Layer 4 of a small transformer language model trained on English Wikipedia (14 layers, counted from 0, width 96).
A neuron's activation on a vector x is SiLU(gate . x) times (in . x), where the dot is the dot product.

Input weights of the MLP neurons that the questions are about. A number n stands for (n - 500) times 0.0012.
n20 gate: 342,230,656,500,440,485,563,823,320,370,386,173,697,38,588,585,586,637,117,602,903,571,525,460,495,430,240,423,776,739,209,321,520,500,449,460,378,568,475,341,520,263,660,619,169,555,670,398,564,433,531,656,337,579,611,540,414,827,329,446,363,646,794,598,708,691,530,370,318,104,233,651,393,566,427,432,505,288,731,377,677,444,469,629,515,437,402,471,580,585,466,347,604,409,281,460
n75 gate: 618,592,259,351,490,519,339,558,648,668,519,187,381,519,629,624,606,442,418,277,365,471,835,654,285,662,490,299,385,500,479,624,681,385,328,329,168,369,452,611,330,764,419,708,283,606,500,426,474,799,603,668,717,453,317,534,326,313,640,301,411,365,343,341,781,294,620,505,211,500,610,288,421,379,725,470,263,611,589,434,359,651,310,651,598,430,458,169,529,548,444,335,306,471,705,199
n104 gate: 356,679,500,376,349,478,432,464,540,473,504,385,304,536,582,452,233,460,438,464,318,522,769,522,236,491,518,437,354,710,177,513,758,425,441,745,543,337,386,640,415,548,830,626,504,460,398,363,543,551,269,796,430,930,211,624,447,483,633,321,702,684,509,595,612,491,562,636,546,411,279,678,427,598,353,629,565,812,422,366,781,536,590,696,500,368,452,659,425,496,376,687,456,376,482,381
n107 gate: 486,585,599,607,547,285,419,420,463,458,652,491,269,807,186,630,223,859,697,769,753,279,317,673,426,769,324,715,444,391,781,593,297,467,533,661,568,563,607,475,500,463,705,399,537,598,724,477,655,411,471,734,440,445,547,416,378,473,505,601,541,726,514,423,458,281,467,639,253,401,480,467,315,712,597,549,344,857,395,422,578,505,784,689,804,203,422,491,690,481,265,518,403,584,453,537
n123 gate: 276,486,724,620,379,653,230,626,416,451,729,648,749,631,805,442,734,333,509,563,392,491,504,634,500,323,473,696,853,419,572,434,314,322,564,385,526,717,496,392,401,618,464,478,408,491,611,448,538,517,587,871,671,461,365,527,581,405,370,522,691,474,318,470,405,531,169,567,421,198,456,719,629,297,249,374,328,491,578,535,443,718,568,394,518,246,697,478,660,777,642,430,518,706,536,362
n133 gate: 707,515,512,500,642,481,790,439,549,458,489,381,634,535,445,447,319,438,542,539,389,492,440,653,606,443,492,660,252,349,434,474,345,420,688,270,414,430,363,383,245,504,542,711,308,756,603,755,345,683,222,561,365,455,439,462,742,400,550,606,541,389,212,559,353,552,500,485,654,566,446,623,400,669,385,696,617,673,597,541,451,550,546,432,201,504,466,444,470,458,592,553,481,431,562,401
n142 gate: 392,624,305,268,559,545,443,428,609,458,396,322,570,697,408,344,304,517,547,410,547,487,475,390,504,638,504,470,720,577,545,450,437,630,448,487,508,434,433,228,389,612,475,741,567,635,614,500,667,366,651,923,500,571,343,255,479,689,581,571,368,377,450,327,474,574,301,323,579,466,55,479,455,364,689,319,100,470,607,355,438,685,303,483,590,431,550,570,500,749,349,496,650,674,509,277
n197 gate: 671,250,459,655,436,205,662,390,291,427,626,266,406,380,741,272,500,768,193,509,596,293,599,564,536,704,760,584,655,500,539,509,464,527,486,473,776,287,541,486,712,424,377,473,590,422,619,743,696,294,673,642,752,401,665,500,638,504,546,703,616,681,595,580,523,384,385,468,656,620,431,413,133,357,405,467,392,551,295,813,464,449,560,311,467,610,451,416,491,180,354,513,379,321,273,527
n206 gate: 630,455,522,289,368,453,746,416,583,658,583,619,777,402,459,109,496,455,438,647,270,536,595,469,285,408,666,523,284,767,282,635,452,202,441,439,543,299,513,695,469,392,539,635,565,548,689,398,561,530,514,685,223,284,460,540,571,483,473,613,470,628,618,569,509,556,668,592,550,660,347,527,389,536,601,334,596,553,664,319,522,12,496,474,697,415,457,401,395,786,606,804,439,425,272,654
n286 gate: 198,528,210,681,495,591,277,472,666,240,115,374,788,585,399,282,388,298,304,542,467,491,463,668,454,454,457,657,407,594,530,408,528,532,557,477,577,297,343,593,585,578,523,491,651,612,565,568,460,723,590,547,418,477,463,449,547,500,654,450,473,198,380,740,444,514,519,394,712,237,586,388,648,472,645,733,692,701,309,464,577,61,726,601,509,298,468,446,394,783,424,839,418,505,269,791
n299 gate: 700,706,739,547,284,99,450,305,255,651,223,409,598,496,361,577,509,583,712,400,392,535,551,569,813,539,535,672,487,561,495,132,547,900,619,666,529,693,277,445,600,419,491,394,708,504,375,433,592,616,482,375,411,432,574,603,687,471,500,261,466,567,654,605,535,323,522,728,361,382,453,366,550,391,554,577,636,426,424,631,686,399,548,526,496,521,360,471,225,616,475,526,636,405,390,337
n320 gate: 358,630,633,469,481,724,578,664,430,516,515,481,376,720,548,697,614,484,582,284,598,437,576,449,423,527,749,365,625,406,312,392,219,601,524,508,545,247,739,365,535,534,740,351,351,457,426,654,417,429,293,286,557,492,308,566,555,390,582,339,432,323,600,542,653,394,516,585,452,465,542,672,335,449,459,549,443,574,618,603,367,385,551,316,726,586,637,315,515,512,305,657,511,746,690,368
n330 gate: 476,472,507,252,426,562,594,697,510,371,569,623,413,376,304,448,567,656,388,535,588,542,579,465,455,725,603,507,423,550,515,576,424,531,590,555,490,391,601,404,571,644,340,669,741,517,612,375,597,296,486,500,290,469,521,608,560,599,749,434,514,575,274,646,327,637,426,632,569,620,306,511,341,602,383,453,683,535,589,267,380,354,418,448,536,625,315,561,448,545,287,552,435,574,404,455
n356 gate: 510,431,632,568,607,657,495,148,384,690,514,451,164,653,520,437,314,554,353,766,656,510,524,309,437,162,366,540,368,352,552,269,587,374,580,370,505,264,708,397,205,328,437,591,428,451,913,316,693,514,350,744,926,457,280,617,642,396,437,798,486,613,365,386,102,647,554,655,404,347,289,857,782,485,566,307,529,471,452,438,481,658,441,342,490,552,514,571,577,554,575,596,462,744,446,452
n372 gate: 409,643,516,319,262,670,380,690,412,750,301,540,350,447,425,319,512,272,593,435,350,402,607,411,307,780,549,686,649,345,535,736,680,580,446,671,642,418,420,419,362,464,637,595,448,826,351,406,323,515,492,387,738,548,508,484,447,618,375,297,492,520,436,555,488,587,589,504,584,569,609,654,441,467,151,635,552,224,528,662,689,422,684,528,504,578,579,484,580,431,516,480,365,314,357,657
n20 in: 550,329,424,492,475,743,342,775,441,492,483,479,461,278,421,634,390,483,601,611,551,457,413,631,119,249,440,435,555,517,622,437,308,550,560,308,508,451,588,549,428,384,332,197,438,277,386,471,608,379,232,525,840,488,551,504,280,652,487,583,722,618,408,566,496,521,466,638,461,236,335,741,317,398,338,341,479,559,603,624,451,860,718,413,423,504,331,705,454,348,476,604,463,534,376,630
n75 in: 472,638,740,430,405,415,559,293,557,446,553,322,734,967,538,570,620,483,347,379,550,754,512,533,709,676,672,530,450,825,744,488,541,521,221,447,476,552,496,461,413,698,336,642,699,624,463,480,443,302,492,743,541,650,471,368,425,488,227,293,564,392,455,556,429,556,475,512,342,487,545,459,588,583,479,384,549,500,359,464,395,467,550,329,739,488,367,696,541,117,548,321,541,483,395,500
n104 in: 473,394,617,376,734,694,350,265,446,290,392,422,785,331,617,372,645,724,574,224,684,606,450,547,473,523,547,385,714,807,437,253,377,612,504,454,610,394,601,639,480,404,512,508,557,714,469,357,617,474,376,597,626,618,551,337,336,356,453,519,599,526,469,508,406,451,680,202,415,421,399,641,455,586,415,467,500,618,489,378,664,385,618,519,445,598,672,341,531,383,605,538,623,375,286,608
n107 in: 550,268,777,606,581,517,455,547,508,585,609,751,566,564,259,766,231,479,606,761,628,487,546,491,597,433,298,617,670,363,568,605,273,454,522,366,384,582,391,424,449,379,399,396,442,242,500,541,840,626,457,729,375,400,393,306,555,389,440,789,393,516,546,426,603,355,645,648,645,273,330,534,279,577,478,345,525,675,438,571,446,212,466,738,798,561,492,587,542,521,500,592,675,436,285,665
n123 in: 496,637,564,780,622,407,708,473,612,663,687,495,346,404,552,680,618,431,591,623,396,254,509,659,455,437,573,292,713,573,578,464,773,662,500,232,452,601,460,248,564,464,595,776,326,450,396,841,718,686,560,315,731,540,473,157,341,540,727,255,465,583,648,372,345,451,600,532,392,578,328,427,312,304,509,779,357,609,500,637,398,711,358,487,325,661,606,509,487,875,662,331,553,491,505,563
n133 in: 759,544,474,394,372,439,724,350,482,504,493,427,620,478,489,515,434,419,511,600,463,577,604,698,478,572,589,701,248,441,476,363,688,453,635,507,621,323,351,508,529,418,413,389,328,613,598,525,539,580,448,332,529,582,595,365,764,454,548,439,475,514,174,486,437,379,332,478,489,452,619,485,419,478,424,618,816,695,539,693,493,548,581,392,322,521,507,532,417,595,729,752,421,580,737,420
n142 in: 395,456,500,464,678,717,470,440,563,682,293,365,692,328,443,480,233,424,282,348,381,440,671,611,610,323,621,419,551,680,419,445,469,539,391,492,508,634,555,337,580,519,402,504,477,484,453,397,885,489,370,401,364,601,591,275,707,373,607,414,658,393,272,650,412,593,500,512,668,360,311,552,676,739,389,277,371,377,442,550,566,199,484,453,266,496,446,558,543,397,542,687,648,321,404,618
n197 in: 630,558,349,56,341,431,348,248,263,267,261,584,445,273,555,355,624,295,438,335,394,380,361,482,443,601,778,604,694,553,756,662,600,245,441,539,659,384,264,440,593,413,360,543,556,421,540,752,571,441,527,293,578,686,447,460,473,521,549,639,474,526,408,577,567,388,381,447,445,603,318,301,359,349,394,643,526,429,246,591,422,661,665,404,536,509,215,616,623,694,739,778,600,429,563,368
n206 in: 623,598,601,392,356,386,541,321,616,275,531,628,720,563,259,388,480,559,656,359,527,312,428,469,407,527,378,365,558,696,525,423,496,597,588,542,356,440,481,516,539,622,303,412,267,624,504,586,596,638,528,605,485,710,477,593,332,357,442,772,617,425,411,428,696,371,773,488,258,343,272,547,346,214,561,439,489,441,489,181,591,638,551,477,579,710,428,481,265,407,429,534,538,609,551,361
n286 in: 694,438,509,649,360,599,517,346,570,706,357,421,595,682,173,465,187,447,526,549,562,341,573,271,600,643,460,491,443,549,331,452,574,299,307,561,312,500,691,648,217,388,517,263,478,500,321,284,617,248,424,649,509,427,381,496,509,466,509,768,346,462,313,513,367,406,293,382,632,212,281,641,530,527,550,363,560,469,821,697,449,522,327,535,201,179,534,500,504,426,407,582,215,548,620,613
n299 in: 695,542,231,373,537,303,389,339,426,373,524,570,525,400,590,402,541,612,335,417,359,380,504,434,406,398,575,319,591,508,244,614,512,557,331,467,592,284,504,682,296,367,668,415,532,426,549,353,416,417,348,784,545,431,637,447,649,552,384,463,512,484,516,560,458,408,640,656,628,284,451,558,400,454,736,371,399,533,781,262,440,224,308,565,508,301,355,492,553,689,214,719,719,302,768,607
n320 in: 606,534,452,504,533,402,433,337,346,452,584,470,363,601,546,563,526,310,118,496,567,548,268,570,599,592,436,508,766,762,560,368,646,305,492,533,525,604,441,613,616,533,448,420,416,338,308,403,587,504,530,592,453,605,582,600,377,759,567,365,486,711,430,446,280,558,604,791,531,444,701,363,514,522,592,500,671,481,413,384,554,605,391,562,451,429,591,823,316,404,529,362,424,437,515,434
n330 in: 557,409,426,535,391,541,411,628,506,612,525,708,477,426,288,567,567,535,497,587,494,439,484,362,414,513,403,454,423,613,524,658,291,510,523,475,540,534,601,618,481,553,252,292,632,567,583,485,432,564,539,557,509,425,529,602,555,689,654,402,643,475,341,537,597,525,612,560,573,568,309,442,302,729,610,463,547,429,578,575,400,406,451,525,474,574,459,640,418,481,195,245,443,458,688,471
n356 in: 436,692,375,483,336,555,574,608,603,487,436,612,677,496,745,324,340,674,543,657,513,608,665,625,740,462,557,579,388,578,338,607,368,594,271,326,437,479,436,631,630,356,363,597,250,255,341,467,532,463,844,612,500,677,604,393,746,701,522,279,291,450,551,479,335,429,496,303,540,613,421,539,546,682,693,567,330,474,496,711,778,539,439,220,623,533,707,517,667,633,733,589,572,435,509,872
n372 in: 594,462,346,108,483,520,583,824,479,591,418,658,483,232,723,706,396,446,786,504,292,454,459,695,591,627,605,280,454,508,558,766,647,640,742,508,633,665,582,452,400,508,533,325,634,289,558,356,319,635,347,392,659,565,375,405,641,432,355,161,564,680,442,375,458,629,400,652,491,592,662,425,424,479,405,586,553,479,613,504,419,546,466,545,685,528,480,516,595,533,380,251,345,541,643,673

Each question shows a token from some text and the vector x that enters the MLP there. A number n stands for (n - 500) times 0.0046.

"19": 482,498,611,557,546,569,867,338,464,335,673,636,422,513,431,561,327,544,510,304,533,471,586,631,584,546,356,649,551,495,640,545,450,487,500,517,358,478,394,625,573,569,697,551,701,407,388,485,293,438,565,425,380,533,509,576,404,311,541,394,572,551,441,604,451,549,588,383,636,354,409,432,417,364,451,400,542,575,549,634,517,424,364,512,471,405,463,488,600,412,607,554,326,530,779,535
The three highest activations, in order: n133, n20, n107

"for": 608,391,462,592,315,413,456,603,381,454,746,476,541,544,637,535,189,435,549,442,712,383,680,568,542,572,296,579,343,819,575,644,392,341,432,518,345,543,452,427,788,416,469,468,438,558,474,415,279,515,525,369,368,661,413,624,611,498,410,409,589,386,586,398,305,430,573,612,585,386,474,440,472,545,447,447,351,474,598,455,585,523,383,381,270,544,341,598,492,576,592,569,462,604,645,341
Which neuron fires most, and how strongly? n133, at about 0.32

"\n": 535,537,497,379,474,429,445,438,695,481,481,541,438,539,645,392,493,728,632,378,579,458,520,440,418,605,403,539,542,629,677,526,453,525,668,423,565,563,383,673,421,403,568,500,490,271,281,352,426,569,572,405,286,523,556,646,439,500,605,576,397,369,544,628,533,622,500,402,509,458,285,442,463,315,403,348,480,545,475,481,415,453,478,339,395,461,567,556,537,620,691,592,437,523,600,760
Which neuron fires most, and how strongly? n206, at about 0.4

"ick": 555,432,611,562,543,628,632,595,472,454,495,260,676,533,573,377,420,523,533,435,512,392,745,628,338,563,337,658,662,615,643,478,371,462,497,492,252,535,590,654,653,512,354,604,434,475,379,490,225,433,489,367,431,485,615,463,494,522,469,466,252,398,426,570,469,516,619,614,584,484,580,159,440,319,336,414,391,588,440,416,419,361,487,530,400,505,534,661,575,366,592,606,650,572,525,528
Which two neurons fire most, strongest first? n75, n299

" |": 506,401,577,381,629,510,655,417,524,385,432,381,408,540,661,419,438,791,546,401,653,433,498,359,321,409,354,554,374,586,553,367,575,443,522,471,473,455,405,610,605,487,626,575,475,412,308,492,441,319,689,349,556,473,543,614,375,350,441,447,390,484,619,526,488,487,284,409,659,295,306,460,538,460,301,383,445,504,620,393,435,522,421,472,449,641,571,609,515,523,613,606,553,492,598,596
Which neuron lights up most? n20

"man": 530,433,546,482,719,413,596,558,554,510,451,385,352,575,564,349,368,464,471,584,737,410,680,483,442,519,623,556,564,454,662,439,588,465,478,513,415,571,231,556,672,464,479,622,534,605,355,474,261,488,507,191,220,453,606,337,470,389,451,506,398,597,487,563,399,411,498,557,542,486,477,500,258,360,362,590,423,541,658,402,369,395,392,507,322,389,501,620,606,489,510,558,727,544,583,524
Which neuron lights up most? n133

" J": 523,366,584,450,525,584,528,526,604,512,435,501,446,492,416,586,500,546,685,435,559,565,535,539,453,599,430,638,433,545,686,508,560,473,480,543,327,396,542,804,559,553,444,510,461,506,326,346,290,447,520,433,346,386,476,567,400,469,555,636,503,482,539,503,420,599,569,539,673,433,447,528,535,511,245,270,553,489,584,374,400,343,385,597,305,655,577,631,669,482,568,489,423,467,688,587
Which neuron lights up most? n330

"est": 574,605,616,611,412,491,544,524,658,418,441,291,545,452,591,725,427,551,403,531,467,465,614,531,329,596,523,597,597,626,658,434,316,550,444,506,617,427,561,528,511,595,463,455,434,352,430,482,405,408,194,335,521,785,565,512,471,312,658,348,584,313,472,517,407,723,529,589,692,489,417,512,574,456,436,622,410,422,482,485,513,593,480,466,407,688,665,722,497,498,679,363,521,642,687,410
Which neuron lights up most? n320

"u": 546,375,417,535,475,457,436,192,502,632,771,597,142,430,481,536,273,521,524,409,569,428,599,498,421,622,475,506,488,662,600,639,417,444,278,554,545,685,372,453,767,583,601,578,503,546,614,517,457,374,324,251,702,513,310,591,600,520,371,580,625,585,476,709,410,520,458,535,553,668,484,764,320,463,420,432,430,404,550,311,456,535,355,565,384,588,471,450,547,529,467,442,433,601,559,502
Which neuron fires most, and how strongly? n197, at about 0.66

"am": 430,642,664,487,704,651,496,457,588,531,534,423,409,488,720,456,420,645,472,343,517,492,593,713,462,469,343,656,545,546,622,324,434,459,358,692,368,508,397,655,721,563,406,524,555,455,395,427,378,478,423,242,388,422,734,509,438,454,396,503,310,485,449,615,444,681,648,406,468,522,389,342,247,409,309,461,484,498,563,465,561,365,447,685,389,431,427,510,544,426,521,683,532,648,524,588
Which neuron lights up most? n123

" ": 495,444,535,453,537,620,568,362,469,462,485,606,386,547,486,416,420,555,623,380,482,562,410,657,357,362,354,570,492,514,745,571,355,532,526,553,393,568,444,741,535,472,560,585,380,397,467,413,249,433,666,319,445,498,519,484,500,369,496,520,553,424,572,564,541,576,402,453,667,367,387,359,406,329,460,383,604,506,477,556,434,331,384,413,470,458,646,502,622,584,592,424,428,448,761,608
Which neuron fires most, and how strongly? n75, at about 0.15

"|": 528,409,499,485,499,424,631,511,666,608,510,501,408,514,641,370,452,649,426,361,575,440,530,489,449,488,457,654,499,447,613,458,533,609,586,447,664,627,545,706,534,508,714,482,491,464,331,465,293,582,628,378,470,532,483,534,438,310,581,498,438,420,539,487,507,491,446,446,538,359,294,410,433,568,300,181,558,456,463,480,453,489,530,426,259,543,556,558,388,646,631,502,469,499,642,635
Which neuron lights up most? n75

" commun": 497,563,400,503,689,505,478,410,528,418,500,534,510,538,511,628,277,584,533,609,486,558,383,495,331,551,427,589,482,674,615,650,591,445,581,406,506,639,643,590,725,320,516,541,513,478,361,297,359,403,403,234,300,594,495,566,542,512,391,558,448,423,320,701,349,669,460,502,429,363,387,482,394,463,333,465,522,400,459,504,465,469,336,641,505,479,539,398,601,464,495,349,483,542,812,568
Which neuron lights up most? n330

"ce": 432,490,576,510,461,580,526,369,433,527,499,503,447,523,548,546,345,430,418,639,777,360,396,270,409,519,607,575,392,381,537,623,527,517,282,566,422,700,310,542,525,485,254,528,550,339,497,509,407,539,677,304,610,319,480,578,459,410,460,416,654,509,604,519,414,559,422,412,613,516,510,352,357,305,320,451,553,539,359,233,333,364,598,637,310,406,521,332,497,591,601,433,436,650,673,534
Which neuron lights up most? n104

" Wh": 576,614,646,575,661,329,565,583,514,476,654,411,392,357,630,649,406,579,588,374,484,612,464,500,425,584,532,667,606,426,655,686,707,622,625,514,591,692,603,645,499,427,482,582,504,513,371,448,292,401,402,352,563,637,445,427,594,459,466,437,539,511,636,699,416,461,434,471,664,416,491,579,525,321,322,389,491,515,660,489,613,540,252,651,355,571,468,610,513,629,681,427,500,400,609,551
Which neuron lights up most? n372

"un": 576,469,535,309,584,472,480,527,735,288,489,441,594,485,587,598,353,389,520,590,432,528,378,529,376,422,436,559,659,627,591,511,369,449,555,407,554,758,666,620,834,453,533,584,513,491,479,421,384,354,400,283,443,715,354,564,475,550,455,388,581,423,339,676,270,767,568,374,658,388,480,486,476,552,397,534,479,647,513,485,566,490,451,538,401,509,515,331,448,765,458,533,444,744,543,413
Which neuron lights up most? n104

".": 357,432,437,480,507,373,486,354,660,590,577,472,395,648,626,602,402,672,638,498,605,543,476,572,267,538,504,574,533,553,570,649,611,427,536,444,608,596,612,625,490,503,540,444,474,333,507,487,365,601,552,433,297,554,485,718,481,364,485,424,430,463,655,583,432,489,284,570,656,389,444,235,409,284,348,283,633,508,443,540,593,551,415,347,287,474,474,483,576,508,544,468,380,442,598,603
Which neuron lights up most? n142

"amp": 613,671,565,656,673,435,700,537,625,478,473,497,619,484,648,593,376,475,586,528,406,626,429,466,416,628,334,666,679,562,474,281,495,577,535,514,575,463,516,647,614,503,410,699,334,430,581,455,437,399,484,294,245,504,571,500,602,387,449,499,83,436,621,437,527,506,680,292,527,460,488,287,577,579,462,435,616,643,400,326,558,643,361,648,196,616,479,488,527,615,579,498,638,588,519,521
Which neuron lights up most? n133

"ke": 464,319,545,387,700,479,641,516,556,574,503,477,357,495,587,489,389,510,582,325,355,416,548,458,304,462,334,528,468,503,785,533,564,335,433,375,370,535,450,556,488,581,454,602,707,436,408,589,295,476,461,266,317,490,560,669,609,594,479,482,390,496,581,486,674,519,421,476,554,569,493,350,439,326,467,466,510,334,561,137,645,464,355,493,539,621,548,535,626,618,492,693,569,536,552,512
Which neuron fires most, and how strongly? n286, at about 0.28

" Me": 565,524,641,370,574,639,564,492,619,551,560,491,386,570,571,545,358,523,654,383,420,707,436,507,455,526,307,655,591,502,653,384,510,545,526,587,495,466,540,709,538,356,479,603,531,522,418,432,270,491,564,231,518,478,440,466,517,500,452,503,392,374,542,443,595,575,508,492,636,415,543,415,557,389,276,341,376,410,540,452,359,337,424,603,554,648,314,449,724,584,679,387,427,621,657,620
Which neuron lights up most? n372

" by": 445,343,400,480,532,262,570,461,582,426,717,555,461,546,611,399,380,619,436,504,603,504,525,544,406,658,486,589,399,688,745,491,512,397,654,505,418,513,493,575,415,606,599,510,440,451,447,459,272,478,523,401,322,519,506,411,448,439,518,409,591,440,532,481,481,481,474,584,637,496,412,455,476,318,352,221,435,509,524,545,400,519,470,344,573,505,326,579,408,538,691,540,674,365,744,483
Which neuron lights up most? n197

" She": 444,502,616,458,590,289,626,528,519,509,750,460,433,635,547,461,496,583,668,524,449,546,550,575,393,691,336,664,631,431,617,535,575,423,688,601,576,629,580,546,478,398,539,676,558,348,298,445,381,508,251,416,368,603,396,419,477,475,455,490,646,525,655,456,653,531,552,536,716,479,458,446,542,314,343,365,427,358,555,382,482,473,409,702,383,586,364,544,537,550,708,389,423,479,605,633
Which two neurons fire most, strongest first? n372, n356

" area": 297,439,490,562,539,535,388,490,574,566,548,497,425,568,638,391,342,576,455,543,462,405,486,440,281,706,419,630,366,388,725,423,498,507,433,501,592,584,508,518,549,426,396,535,605,499,320,551,228,487,466,355,347,464,429,469,549,486,489,456,366,497,551,582,469,580,436,502,614,473,356,430,335,403,272,399,501,542,417,389,403,556,484,503,523,516,516,505,629,450,619,355,671,586,838,555
The three highest activations, in order: n206, n299, n104

" as": 430,261,400,539,601,403,549,409,526,611,604,385,475,508,602,268,347,685,449,665,542,511,612,513,527,659,427,662,397,454,586,446,482,584,518,496,485,481,449,630,449,464,550,600,390,378,547,366,308,492,615,352,428,384,388,498,387,443,403,336,487,450,587,573,493,474,436,641,522,469,375,305,511,329,375,265,446,457,545,548,418,546,481,189,496,462,472,502,561,622,538,436,585,557,755,508
Which neuron fires most, and how strongly? n356, at about 0.52

"ing": 312,379,587,395,488,364,592,466,520,588,697,292,361,428,538,339,250,524,444,598,650,500,460,437,392,582,395,521,633,387,645,400,479,575,334,458,547,613,413,543,394,568,532,503,552,391,452,500,261,468,699,460,381,497,546,586,535,623,384,357,459,632,479,490,512,517,533,485,468,468,508,367,603,353,214,391,411,528,405,368,431,434,527,413,366,452,671,469,392,527,493,620,538,553,781,485
Which neuron lights up most? n206

" arr": 474,436,484,559,545,549,616,618,507,604,672,461,514,521,577,661,324,519,687,524,455,541,601,356,302,561,544,629,393,769,720,637,610,505,493,424,393,464,658,598,599,603,396,549,469,558,425,461,276,446,503,365,344,583,643,670,562,416,545,557,370,351,450,439,524,532,439,597,680,466,389,561,386,382,603,345,642,421,512,463,547,425,319,556,470,456,457,572,489,500,706,463,704,462,739,474
Which neuron lights up most? n330

" c": 507,384,521,538,539,604,514,292,468,478,587,388,542,512,688,638,503,583,613,443,480,511,556,671,304,594,449,587,409,534,724,519,544,558,506,546,553,548,497,756,633,508,563,544,462,486,386,353,383,457,608,365,371,607,536,575,589,481,553,640,395,535,560,622,379,560,527,426,616,340,494,551,391,464,408,318,596,594,471,389,590,376,426,516,506,515,413,600,626,688,621,379,442,406,817,474
Which neuron fires most, and how strongly? n104, at about 0.18

" stand": 536,287,536,411,538,514,472,466,486,487,453,441,421,390,637,616,394,494,583,269,346,495,556,450,249,804,394,540,428,672,697,520,450,615,485,481,560,598,646,496,571,535,507,640,419,362,272,431,294,423,433,310,289,594,450,583,651,378,493,519,445,484,479,511,396,492,570,388,649,370,512,497,555,426,467,276,496,417,556,414,411,474,384,581,535,458,502,606,585,404,577,488,590,496,661,366
The three highest activations, in order: n123, n356, n107

" dis": 482,402,450,351,595,493,420,509,458,452,510,549,478,761,644,657,272,546,551,482,459,574,469,549,479,658,421,515,500,620,733,421,504,514,590,584,621,448,771,539,657,442,635,535,308,360,369,461,511,354,565,328,330,445,591,468,560,450,460,426,490,550,561,402,468,541,447,482,628,399,477,468,373,434,536,384,612,449,468,464,308,340,482,573,385,427,426,537,589,618,646,553,369,448,825,355
Which neuron fires most, and how strongly? n320, at about 0.64

"ag": 597,435,641,568,685,475,498,439,553,452,485,377,340,546,600,527,352,526,564,466,623,513,488,715,594,583,376,535,460,575,556,441,540,494,318,644,403,533,486,578,509,562,455,531,525,401,554,497,323,511,591,363,213,337,764,539,308,461,541,379,284,519,517,527,389,538,577,606,496,573,522,488,411,596,162,420,486,417,570,363,502,259,452,624,195,603,580,431,565,493,656,609,528,623,545,685
Which neuron fires most, and how strongly? n197, at about 0.3

" +": 545,519,575,274,559,486,495,501,641,464,612,431,283,543,693,596,327,582,340,487,555,532,403,478,342,580,558,535,577,623,571,453,444,295,645,509,450,669,481,580,386,472,743,557,357,369,480,404,383,361,627,373,342,354,494,578,448,217,366,511,218,355,490,667,545,563,536,529,610,445,248,501,565,429,332,427,562,572,633,351,484,617,325,392,539,493,469,554,602,554,527,496,584,484,529,447
Which neuron lights up most? n320

"ise": 428,445,554,438,641,417,634,365,468,668,530,524,412,560,599,357,312,540,423,614,605,430,633,586,440,641,542,620,473,413,689,461,466,495,346,536,417,571,319,493,447,508,524,551,602,471,412,638,279,540,569,267,439,282,498,559,527,456,472,351,564,403,490,617,468,654,491,537,599,439,636,436,315,371,375,513,394,469,457,357,371,481,350,289,388,472,586,441,635,574,609,650,452,605,775,628
Which two neurons fire most, strongest first? n133, n104

" t": 433,419,548,400,584,625,458,437,578,395,636,450,323,460,612,440,447,604,669,538,498,385,568,498,317,496,501,628,439,517,695,447,661,527,496,528,485,514,550,698,653,543,495,499,425,486,433,464,457,356,617,338,517,441,506,534,595,438,546,553,398,640,534,549,435,669,534,440,782,408,446,713,569,396,452,379,532,576,465,480,487,423,448,559,485,521,604,694,699,539,699,432,480,417,892,527
The three highest activations, in order: n356, n75, n206

" k": 538,286,591,561,575,721,371,471,601,534,636,393,309,427,522,571,468,549,771,360,419,461,639,598,401,481,523,565,468,453,753,571,724,538,468,550,506,609,598,688,645,493,571,498,421,300,424,338,345,387,615,266,429,463,384,470,366,504,558,438,439,433,519,439,393,495,608,529,601,429,501,593,400,405,451,279,534,541,495,344,529,444,437,505,511,556,467,682,562,506,627,453,517,421,682,523
Which neuron fires most, and how strongly? n372, at about 0.27

" f": 467,452,649,466,622,469,577,458,437,542,702,496,424,657,597,558,528,514,637,555,507,540,528,492,289,457,435,557,491,580,721,507,618,570,499,482,619,548,570,737,713,437,373,473,472,388,421,380,280,441,620,374,283,581,434,481,550,254,518,542,397,523,602,615,442,469,498,457,633,419,500,700,422,404,464,316,522,541,505,420,431,429,468,531,515,380,472,731,697,580,624,381,488,510,763,489
The three highest activations, in order: n142, n107, n197

"ice": 466,423,575,469,638,517,518,600,364,579,481,486,523,688,652,274,321,496,510,496,608,423,594,466,461,792,591,586,444,416,720,427,420,504,301,531,416,578,561,612,484,513,394,585,490,552,326,652,342,508,582,349,481,539,556,525,506,648,442,358,564,402,402,457,446,666,516,443,596,451,548,325,489,372,463,442,472,542,593,444,525,372,315,215,352,389,473,418,531,485,624,732,565,595,702,604
Which neuron lights up most? n107

"pr": 644,480,628,532,584,523,711,375,602,476,473,670,389,521,633,685,390,541,491,423,410,628,478,431,361,529,354,409,410,719,653,483,357,437,434,544,401,586,561,677,401,485,539,458,609,557,540,450,375,369,420,379,576,422,589,678,403,296,695,434,485,246,468,458,520,450,420,581,625,593,391,666,580,538,482,369,388,515,453,418,448,460,349,628,206,682,408,615,627,366,498,397,709,450,565,659
The three highest activations, in order: n197, n330, n123

"ity": 424,553,510,513,462,552,389,515,417,629,566,452,463,547,677,408,489,474,475,569,547,473,463,404,251,597,533,606,387,366,766,450,542,446,422,500,486,640,347,558,566,613,377,524,569,430,317,602,230,535,516,284,360,498,578,538,457,498,369,465,485,592,571,578,434,547,560,419,631,416,464,432,417,369,239,531,532,548,472,451,445,451,481,429,541,446,627,425,606,411,582,431,624,598,816,645
Which two neurons fire most, strongest first? n372, n142

" old": 364,640,535,398,619,424,343,686,401,582,699,501,444,554,577,359,497,528,564,593,585,424,588,553,297,636,418,593,790,485,800,600,404,322,503,387,428,582,540,639,505,459,484,511,574,475,351,441,301,374,527,347,348,610,601,483,610,361,321,594,397,505,560,578,501,577,484,559,560,358,370,466,455,522,485,285,542,487,440,440,557,473,427,562,431,365,549,549,587,566,586,534,626,467,666,562
Which two neurons fire most, strongest first? n107, n133

" but": 387,310,522,688,579,247,567,430,628,550,625,483,377,478,638,490,389,561,622,416,444,450,342,432,438,689,475,608,553,544,711,543,465,540,534,454,574,508,558,572,613,421,548,575,503,455,608,326,381,563,407,487,430,472,628,524,458,358,252,439,551,500,534,668,505,512,289,637,802,412,370,404,471,414,252,352,480,467,677,410,592,522,371,438,352,412,407,528,555,543,507,455,559,424,572,381
Which neuron lights up most? n356